Layer 8 of a small transformer language model trained on English Wikipedia (11 layers, counted from 0, width 128). Numbers have three digits each and are written without spaces.
A neuron adds its activation times its output weights to the MLP's output. To switch it off is to set its activation to zero at one token and run the rest of the model.

Output weights of the MLP neurons that the questions are about. A number n stands for (n - 500) times 0.00033.
n0: 599326643406458554443584595625721530664710747613424504415578598354476520441626504394523601469417449369472375497553622390714630528708513636472445544177582520608459452238331277554493483504500617617383507433389449657510351299543541549406564553686636437487589547382497400482552630500384530544696469514536415607532507346400545476446619550170415152543570596455434345531764386554317364420506
n38: 651512307357560635728245360554392493524373440572610535507420282811538588633675500679463440311486420538389320328609465809570500500523520623522732285577514441435726549635309336575572521537441507360517790443369444500750490514433481611507538558489580270636465519486596548385638446587241340369532314434453630359408503628476454661456477476698480488504526345469490375604393578548410473433408
n68: 527489393546558497537697528434702604527490513362586335395461503489463500432525514497780487295389500380531642439583710524446490383454497380475535746716800517296519421297490600494511517525608513516600375548503346475442412449595594353474412527363531430570277538469317461395662440497422487529813419510619389561691586715493571630507321474385444550563332425563286355643694557709862532573342
n91: 522531587563533560290351360488477373422449404487395614679444497585553592557276307678552458560761582403432431530288513541510317631419399461490489698439424413479357471798454593459418546550544597535580350590524568378436509339433455383464640759568616509531322427523708523373471243550614580453413414412387732585507558527364425490443465540400591695304535564494549595490487627566389346734512
n127: 257433770378522473393605541542728404503463583556459452523416539514590344579376411561516651311562510684572533471575343544535547295548418478714389580465335320670590669714608460531476299368663510544507554643539411532524478436338737555440297546469336753542534324435510560268503483372611569482643470410679537341528364422572516483493544507387519666311544483452458542497579193630500708507659
n130: 590493414485384449417427586494507399652516442497546447216277506541551509587405514513661509423457458433687583454353625410476641474540252537490404365589792599581559268902506340461616371302700558509522524465645433493500665423234401358394500698639490473494591553457370591652480464542352629527478544423407473316588559601393463632537405366586574587463347519477525472292621446662517488409441
n144: 556588610353660529626436430620422584477635508616365503286460571414579454556771450518449517684434694630609342466523468423525594518596511548444514624441462602647470610318434488660576436679485542302431424490571453602551424302631542497578436546382447492445473598485512655399548616482524382276334426626437505556444460314474382660622558557381293463524544452518526494533518235482384446434333
n172: 546449415432591447479446467445500714514532470625450410599625439523398472574337421600466555611529482582453493699465454518299457471612353561448573408367319412443385443486503329414746542417395490460729542391425510351564561564562379730362500507379383573403561542805453332654496764468397396637704657479286444464274771575775608721583496514302442312708556443544428341613431437669698656392202
n204: 444251404550472338577297540538569680430516450351457511523510609671665462299630699399330647539533555504683717583386519418377558513528497367422727549444555645384328539569595478524584446531706594518303419301716500623647481490494712423478568376423455509709510533377530562409500500676533506493414411513487627419407604582519620425207479516653628529392600448414563377410616509307561404292491
n206: 503325526535564313787656458542507543338510449469694570440392403518593376564704422470464574473558480663331507417710754642609588264346487603387500802377345527289516632169543500478625464718520619444665569272445487489422433520578633524376433283178463506441497509634688511486391392439412520493434477493454428436671454500428624486500279552487565617330343592619575565465452572427510580685411
n219: 571500594583465681445482433554461506278422553369403510396471441570396569553733585314506630515601558473446298459355469466688503444591578524600383317435423375578451562583431536512401430618357500302817760473456654610603609463500636414541427648608402446485686514468735568605566586309574521404624416653521652392356476516373559435451571278604616514613506522462545470525424500616612362422475
n233: 511574476537537837356507620538485444472614638727496512426471480629163267462531414269531653535615521310583616517462391674618642446530340443411383408402387570609448440752576663573672507350580473533362740581286313626482554680701364442309563500580532605404749523670590519751482223567489507587342396370541572321672531470514376365579693497439398484553421564466616431308482606416467483522581
n238: 437435302526553593239579290560320306493353381475437401545303490790558684368423431563584473542525355473578679444787448796536477518407415507467734335347490493652705469687385381387471432441541391500530291489394493718758642386273420521402521453557555413480556685475567496346728339285434645593715496393456445465672590482409467566621485527507417453484500503518567544596624629497436490384563
n278: 393683525627506455340534487566366500370670469473340454545446503656413343371376374552463463513411461518540535466579503611470588480645488685416163395432587554300527721974522589328283456428574537476396381642416460459637546652556607407436628728404516653544490414464484599467500493345461440597556592452440584449531469344335555454387298453500618875611455578623447685407414672484313602539547
n286: 412367450477510375362526534347491591446597508486552362522297400582573413478939434544453471393497372590344419404548473516466574434518564549452425585602656627505556590878500556645452583260454424543431465479560438489527456429650290436389460567640489566471588332422406448421447503429380391474428472476304609436633558534633614481477467606440539638531523470534442516511544594519576487522677
n317: 543411535379541696524515370551484558406528494301559585607401411749479422618450591388428491658541552218503485526425620559400451406642529521487493663500426528523354466726632603385433409559375515589479517459556506629419638361476429446421616687522438351329584472532556549392469548559549156411479630586671399660418378308566500497412426389485458688447414450459673773478497437650522456604328

Each question names a token from some text and the token that comes next. It shows the activations a of the neurons there, in the order above. A number n stands for (n - 500) times 0.049.

Then comes g, the gradient of the next token's log-probability with respect to the MLP's output, scaled to length 1. A neuron's effect is roughly proportional to its activation times (output weights . g). A number n stands for (n - 500) times 0.00074.

",", then " nine"
a: 490520514437367345500503511516504488502503426389
g: 598564373648586455361342511584687849580377752560519552528609388629605503504448471527597633547370354496772479423366457379468373612645461407583570348506673527328509347399341450471671289444580436412473268717568432609488374667406288527534661414544575503541491635454381472589276400650377498543258264387529526289549502412731767385493619532309537572591329563607557452351451617546595596483412
Which two neurons, each switched off alone, lower its probability most, in order? n127, n317

".", then " #"
a: 497500490568496422502500566528505496480466481411
g: 458597465474598493464141528547492610500529359589668245628552475539572499265406509382376281566420451461580550518500781446414456531367402361743355518332527668587509509598320259360710683373498372572425582254665512663454546650526454426413552504648494760516583493401506407731454378282509470617576311488705674372641415566452533675589521577674399609429622338582591388578609409380534547450355
Which neuron, switched off, lowers the next token's probability most? n204

" Co", then "aches"
a: 494495502489501552532494499475491505505490530506
g: 678299615595599592545634536411483519379595585384308548465479340518609385715538520465330598608330494495299636653513329347583415649451652460196255601537401265425324465617608645604404531498667678425400433423565509585385692509620462385462390528431361428588488680566356608702481619495473704470514567327529846377472453476535366590350520566444609513520621292253531502458454703639502328636381
Which neuron, switched off, lowers the next token's probability most? n286

"1", then "3"
a: 491488497425496499502627500496503535500508498500
g: 353549457769472547409563598504513467483310566645456707430434451471462571621633550363362481486608697310416357344441481528701684702318429281411493747511414520591503464531375598291589485640462485396315602589563426601683472318653524463573326416407651638383456646508489557444452279597223584410500381529624539588677357587370555385365498457565648498621505376497688540326342431376682398879481
Which neuron, switched off, lowers the next token's probability most? n233

" ex", then " M"
a: 491497499500516501475495498490511499602491500509
g: 357708378559520509550359279731548530750511475515661517570377769397669366629386469487395697604311317314602625445458375535545467574507542633631697547613274354639556361272502339642478401597315439486612511481637638663503479497531480611417398387509534372563561530393507541427661525499421616514754742659405453539528633533256404514543541347294348198655505446567509462539383475526320445479316
Which neuron, switched off, lowers the next token's probability most? n238

" the", then " state"
a: 488489492461494452498527475495501501486370212472
g: 264489330441588433726550391401484394438563705433605723669414495497430613477506490491674571529310693405603288595424441454552493397431521529460664451450681704317678510632520585777282318625442536720466629645532603311430327527427388471439154480649346392510582539556465410493483606414560735428403405545288446618609388525558687502558555499357315557386568333288475481546455519422568779461604
Which neuron, switched off, lowers the next token's probability most? n278

" ending", then " the"
a: 569499490500503451499493504498501500495502512500
g: 913372560635431532479566460513461728516617384513262511549439405493810314505623444513552449499494455485539584582464287553547569497393321712559574396425440698519596880484384505536364459567598449508507708463388534545528567473513357532509359596461434290614541538413212426688547552461370587781525545405226490402635369595489604408483391425419485407569488400727415504230498491457618253452630
Which neuron, switched off, lowers the next token's probability most? n0

"6", then " Minnesota"
a: 558528499505501504473493504518502496517500500497
g: 683280410499629358469565506460604481598575588427488544457372714391539542612530426634507719405531465465478373482731365287509492430417682682318607524533362468240355348251637576545343536642515484596539482687639593384598473585411415507519311665381407340303555397582329440433492600665611550408683701524287435534610386619288509399534472365512223572594586261559605586659645413723387598528625
Which neuron, switched off, lowers the next token's probability most? n0

" (", then "S"
a: 485493496504488446498500486723465543507501369473
g: 666354459337552377455577498709644428410634683688545503617566662124365487565601589487392472488453666495652557605492330644390685260667335546663381651551510361467585381477351318548583638655449411517491479566415463502388487440538461437482560340454593388294529309430692549599402334583529494298496717456370742533643686578225601442452547521548396522342400469702759435534403324565394543458470
Which neuron, switched off, lowers the next token's probability most? n206

".", then " ac"
a: 508499501479503484501503524651441495542507505484
g: 448733645444467298473694485415459358357495482552610595419439539548546548545486570454511390642519655448355420544378522403512549483388648396371374545582549537807672414428457521370865683280565355481635470489485453496476562593421422587737472631424395417461850458571258321398509664450361634500414411472364524592530452413670469571634583189569612325423499368358760273656401513473526611653374
Which neuron, switched off, raises the next token's probability most? n206

".\n\n", then "The"
a: 501497497440494387502576518546509494508493389469
g: 617244502436605579418631531530498481646437325680312711373542646550568364422562359607499372417488511590508396447635441574495530618483222724476687610397304572681502851464319475576449331566472469529496640480402580668493411589327370485486580494438458459520553482525450673604373620349380527635595501581246689400368503445681334459633472315391388686499551402655400470157368551450632718419642
Which neuron, switched off, lowers the next token's probability most? n172

"+", then " A"
a: 499491490513471499511499498519512534502503443447
g: 442608617511801517635460464701451563647502384475652362601359554396511574389344560440509659663306506417709566448441320456439502475599524624391658455410423435598385487296645503556417365499494363389511437425554680486327681554501344593355415514622640227530546506387474546627677518545546497302652704619439556667277476441287394461685673207456464469484463315825565335562436554613321348620614
Which neuron, switched off, lowers the next token's probability most? n286

".", then " m"
a: 508499501479503484501503524651441495542507505484
g: 342679415601362305568601447410615225342505421615681602353380574383722601511511624668703427469504560378387522367448417501388506531431651573421499485615502547745633322370563494601731597365533486523438503527540687412493563569260417573716341438610384464497721571609359447396483795485247390493466300467290411581454445630694586594542602394611530244363409307380630473661647459436508610526463
Which neuron, switched off, raises the next token's probability most? n206

"7", then "7"
a: 527560498525517419498498506512496499502498444500
g: 576468475631427593379468461345633614651227402465348684461570419497484333432501373636418469328422359685539662408360534600674642570379600443448567406334493464475407330600534486525476408428403640598602717522401483417866552569665587431483500577458557447520415654679387608626379511548214612467347479709711478388578333410723602633295277429282412420540722627426579727469618337479506499391452
Which neuron, switched off, lowers the next token's probability most? n38

"6", then " to"
a: 523506501493488506505502498485498505501502411481
g: 391352711628675342473543642542528627554503503567464430423435440636326272507491552335518456504378302473360661506703642394508368340512495403409718698522461401522252577383514405718673605468384482588527692612649533317601543643431394366513299524461431418742486643956417426500587463451512434505504335429482574500412781653481554488686571530623413490491457330720352392483505514407439328338470
Which neuron, switched off, raises the next token's probability most? n286

" is", then " in"
a: 509497517501476309500501481484497493501499523470
g: 307610306368440406420290575545506422429598707451566610583306599631311581450584380240535469630416561267476638651540601504567390696673642585420472453546398412434584334404277323440518598547357670576418557380368425461601630713482684383491448377636514717372626376506533441374584398611667287171487432663448309605380678525572402583581595545702506387465398660531457706612596447597435558550531
Which neuron, switched off, lowers the next token's probability most? n130

"9", then "6"
a: 499597503503499449489501492520501503504485469498
g: 538463459669484555493330544337571440614385489497426677653461489628194450509572594706557588489368437506460474538547591497674530566380435380527610470545152590507490390642398626427322410535403780437389502591451579510713409396770432484352469528380494425407459668806661587251538379623316329624389535532582490391621530422528549570261160544484394418662788610322449539556672473510467480584462
Which two neurons, each switched off alone, lower its probability most, in order? n38, n130

"1", then "-"
a: 493492500478499490499501431500499495505507463502
g: 721488717312643623541531660488632460500469702620503318659440607427331433485505321454324348625619722520515489724409511601221355561541446616468334172545502648527533485436445501536439395562548723399594512499401537380276439577568142467568491524740598659710495471726448356350639428612532417342507493245486403392553651483480481452609465364483379481477340669623405414499479553440526634644461
Which neuron, switched off, lowers the next token's probability most? n204

" +", then "1"
a: 494500501503455492487503503507499500508500444480
g: 322464470506354361525597534348567501468576527568473662545479467736405252596658388598530447438582548387271245451688769679676841421424498450401474469318524536581447449700302560493541489529428506446418601586318498552673415182746482381568609639267492629473568532700530413368455414540426376740658447552425376466508588358674525569465292579485409589471510518222544663449658485441566552499389
Which neuron, switched off, raises the next token's probability most? n286

"uc", then "ron"
a: 503486500502500497578467506511493509500482503505
g: 565783679291644513507424511216609487523480350602329340660408602458479542476472560550564382416527610594532702414356348309656619416451458532622406415288629442497515479512403468786409363548470679491524704549370544649265224403548570600492720627510541439431620498455514595713405341429500410424531527524614465423441343377567526216478529535588439378496575766659372332461691457369503794446590
Which two neurons, each switched off alone, lower its probability most, in order? n144, n172

"c", then "us"
a: 506504499500529495482504495507501416496534499504
g: 639623361513633392394422402571387598218623464655614568557559462649453533613399416479372350564622582344533481514750548851505573443501226406376538470599246360535455631350431392543480502546667410634405403421489343275504340676286392638542624518452623479594535378358496446591667526669565379602566463499410441548398509316330522697675577306551243635359515633472445746616413651449659569547498
Which neuron, switched off, raises the next token's probability most? n233

" until", then " "
a: 503491512499499477495499502501502483500502498385
g: 491411410671526525497363420426463611382486508508779394547531526404356530662444449567572697398445396586709636587485369656341404569338538430629683676537364528526529225559539559238452539468626658526617345546597583566360296695274444475514364418692414529299570637578770551413436423650595303213508631530806365246455593588405543559336414592514395447625458563616530433505560294415433565581424
Which neuron, switched off, raises the next token's probability most? n317

"1", then " from"
a: 500487498426495499505521443491485535500519493506
g: 416635458524611522497565439548446490470616481569514398429504539477211519494603520274397412523493584516494727422544594330473256426763422725457397492654512275409472724268519461542478463542422378463480668374598408578605438777513528572423582309602359315719551319466348528594686623612884454363331443400423450712505522605355560563548612534618361459324251517703298433529498622476462585631594
Which neuron, switched off, lowers the next token's probability most? n91

"9", then "0"
a: 529534503512500434512501494514501538510498482500
g: 556508533694473388465456464366410660519536466356406575605577458416471218434412438577394460393613300444361576370489371623534709376264674575605626491389460609501277259502590449469488575534343475430706395484568611561764678441636470518459651499216508598457516639605598461508409385378360409752306406558533595582467483232664613493665480411548640504729687488346486492519654359554747287714484
Which neuron, switched off, lowers the next token's probability most? n130

" turn", then " class"
a: 499500585504506504507496501482549536494499469501
g: 814506347576496477644646360386529638352425568466611562507428530660608342353467615562272617596507563706631669469439368432758595418470446469831495595520272468428696530440368548582455430467376559385503371540392472531399453416463384463420586391552469289478544631528418442712643685570368532521497472356492606352430500436475680456562592254341238216658502646615715426596710502488568430419260
Which neuron, switched off, lowers the next token's probability most? n219

" the", then " route"
a: 489504496467466402494512469503505499493270176460
g: 494529592631738239586675529668409479450599447574519548491353349520523507479462337593429280398492522359473466549601669352375367440281533408320581557428648333529267612600502359364411575564431252527484780634631679439336413468416630516532581588462488427571365529630358444274576555488547378621693432542479455659625381597522487676391481875718520560414616337365632313430546420448533785518538
Which neuron, switched off, lowers the next token's probability most? n130

" the", then " current"
a: 490497496429480416500502486509499499489356173463
g: 535500723257431546386647556366595522510425473518563477576527433368518571397509338718423549527603382564425565462385568500510482721496519680432516492485679546367439437482513503410610705563443432806538723623613239449590308309442361377656488401655571316642521412631488428439443430432494774527575376539504304213562398547662632416392605358662709437447280281430477341406651672361707543351637
Which neuron, switched off, lowers the next token's probability most? n278

"us", then " cer"
a: 505496505504499495480506490505500495575494489433
g: 675500657583464414465607354420464212418441567438524595457527480614535587596450668448466333623503655677471592451291484628610431394457455444679483370322339348567514359495477347484695454373441358372545487636443581183596501310668462672710493626547427529445679516517276462534370806460399438433323273436441823506427771530752549410559534410494665302451402585505490581515525515391677606587613
Which neuron, switched off, raises the next token's probability most? n238

"1", then "9"
a: 507490494501494499497629473515493506500504488502
g: 637547396379493475415364420608659552664569600535521557549600352662365512512489603639589488440171247600492527684640631429464421456524589398529623132459315458365584431642354400517501582431492683609556403611479432519664357698530481463458602707442416445516510478841500433435458588500423348597377475475264293482508587527596426630358340604348411478438464772456439630661626569581558626129408
Which neuron, switched off, lowers the next token's probability most? n172

"om", then "ish"
a: 499501494498483499388498501505472511510505497504
g: 708427534581434329476485403383632632362438455503424428635451566474520587328523455568452504418522450471453741647433516480566792727324454577279318469354549385460383353510275239662410340489563658424316536661677404393563120632685650627575511521596425370554436468291507559560576547563486448561441482513487641532512683584532750591296593555514760510441399668336330501603447548313448518699566
Which neuron, switched off, lowers the next token's probability most? n144

"us", then " e"
a: 503492496502499504467506489503499498560495492457
g: 375522524542515372578470448436665036573479506456568582487414455330678559542446317707503460574425655484464662414406286395416391664434604636415517588448340546503622345487445559451598503414433582491634571454443562374605616498362609458662378503666683641598511686600475358696542642400194500503378151681431684530374574426679505433592741305608492278445547532577456411572447482315518405693573
Which neuron, switched off, lowers the next token's probability most? n317

"5", then " marg"
a: 509509496505498499507500399502496497496399401490
g: 384605401606673332654443383585552652585506596478587732479458541581475539480334573301439637528324378555525648553507579390599366748554214654592658495507459468465399415304471527440446497395556541706366520346402458597671440630556689641541580378616280351411355673326278590590451442517582575484424644571322217532457217409527391638337519414551304572348746601622431497715598605502472368450614
Which neuron, switched off, raises the next token's probability most? n204

"ign", then "ments"
a: 495499528504524488551463519497496495528471492497
g: 698460287454581569465444345386762490387540484497329490618615417648428257470551510558353838331298344465580530550375537678642433651543472411360536688665351344472337322572477298588343475501512499471410533511495504347423483494644465662607409667486640587685691502483384479758383491463466305692302548454611811321450286599518627372502522654494601591485319525522518573526451383568626397633481
Which neuron, switched off, lowers the next token's probability most? n204

"as", then ","
a: 506498500492477494492502503500500504508495491462
g: 481727333694484495492459649690359567342517477529585505397563635392437774682407384343487807512417495524512322485679528563456423558751539554750491591684445559333603528547593698323417754437655457340290430437485348459454487318344469503317468376629602760486324407389601443303432361427533594456516384556257508518444494511713374491725475464320582389326623521603540487443444498495541620390609
Which neuron, switched off, lowers the next token's probability most? n317

".", then " l"
a: 518506491437503502475490487561383496530499494421
g: 403595676614431310520584551558697358436642516560576736463490461415718661475371738710523396482326743558436440418494208592461433474343666449470641339506603530529447497580440612502696549469297537477605603648407676212579583498182434645611474436572467628587509512401357424495498461468153481508573486297280549430627438649409538550583507567640321328491390427296521539573569461316550685454412
Which neuron, switched off, lowers the next token's probability most? n317

"6", then "4"
a: 492662507501495500496500502511502505501500542495
g: 563478596609568623518491680364441564634589560658634625511622376735392580484402621611342419398603745445459492629351369516626538392279313434297557560533605398417526574619689475310664455568326376613396396516373271612609554403661552321743503493386509633329544583473504590372578191548212632500538316494429269349659484508404496440385389406450462503600706560431544485447362537570366764610602
Which neuron, switched off, lowers the next token's probability most? n38

" Three", then " other"
a: 489487506507481498499507510500501487501021500500
g: 565389565471351566310547336665704565535291469498391702618616643498640673394511498628522679529513670501328465200484528447494346673572507454611471507605580420661388480473426371671390769617627357736375617586441306603644490365531401443491579475426417256622434481413211637818568450397350482704362591470604512378254306466575451354410548492404616485566475389421559461475632632451525548537328
Which neuron, switched off, lowers the next token's probability most? n278

" ;", then " Qu"
a: 499502497454495426496527500507499497478500404452
g: 634222521557395564410506437607571437753547538550509692256530427365636166572545555627453539527450554460524365444344414290618483376732573527468456492347474473450405379417698381509646617395589557599626253527532483317697609416674670598523600653263406644408497513540265618408649476429610648556695527375329646582521379389613457572589468398375455463437547690391666432580594472567257625316330
Which neuron, switched off, lowers the next token's probability most? n286

" of", then " w"
a: 511500515506449371498503502500509492511322481464
g: 410533434475351435592611522382541267356468631618738505421538531378522514439425546695492526302525560622485478394679467455402443415452806625219543546761449499591497105467597462504635373395617588475678359384525545229496489506454656624514514252708587624480380626608633619502473570528473545295510453470461393594626483427411460688400550390630505360245608514475647291627595415437374674712373
Which neuron, switched off, lowers the next token's probability most? n278

" ex", then " Lou"
a: 492494500531531481505500502491501497522490500495
g: 309711591660523502521681421752331492710639547468485665449535800538345362402491368330518595696507488174593475502440489521554585526549670660484403609357471192658531550240439477566526449724261470695664421452443530481575550637411452467421570485490605491577552570496469544539313414588241592582697658374363479427516593548279297327487563262374479474551539557399599550572539344423429506558344
Which neuron, switched off, raises the next token's probability most? n127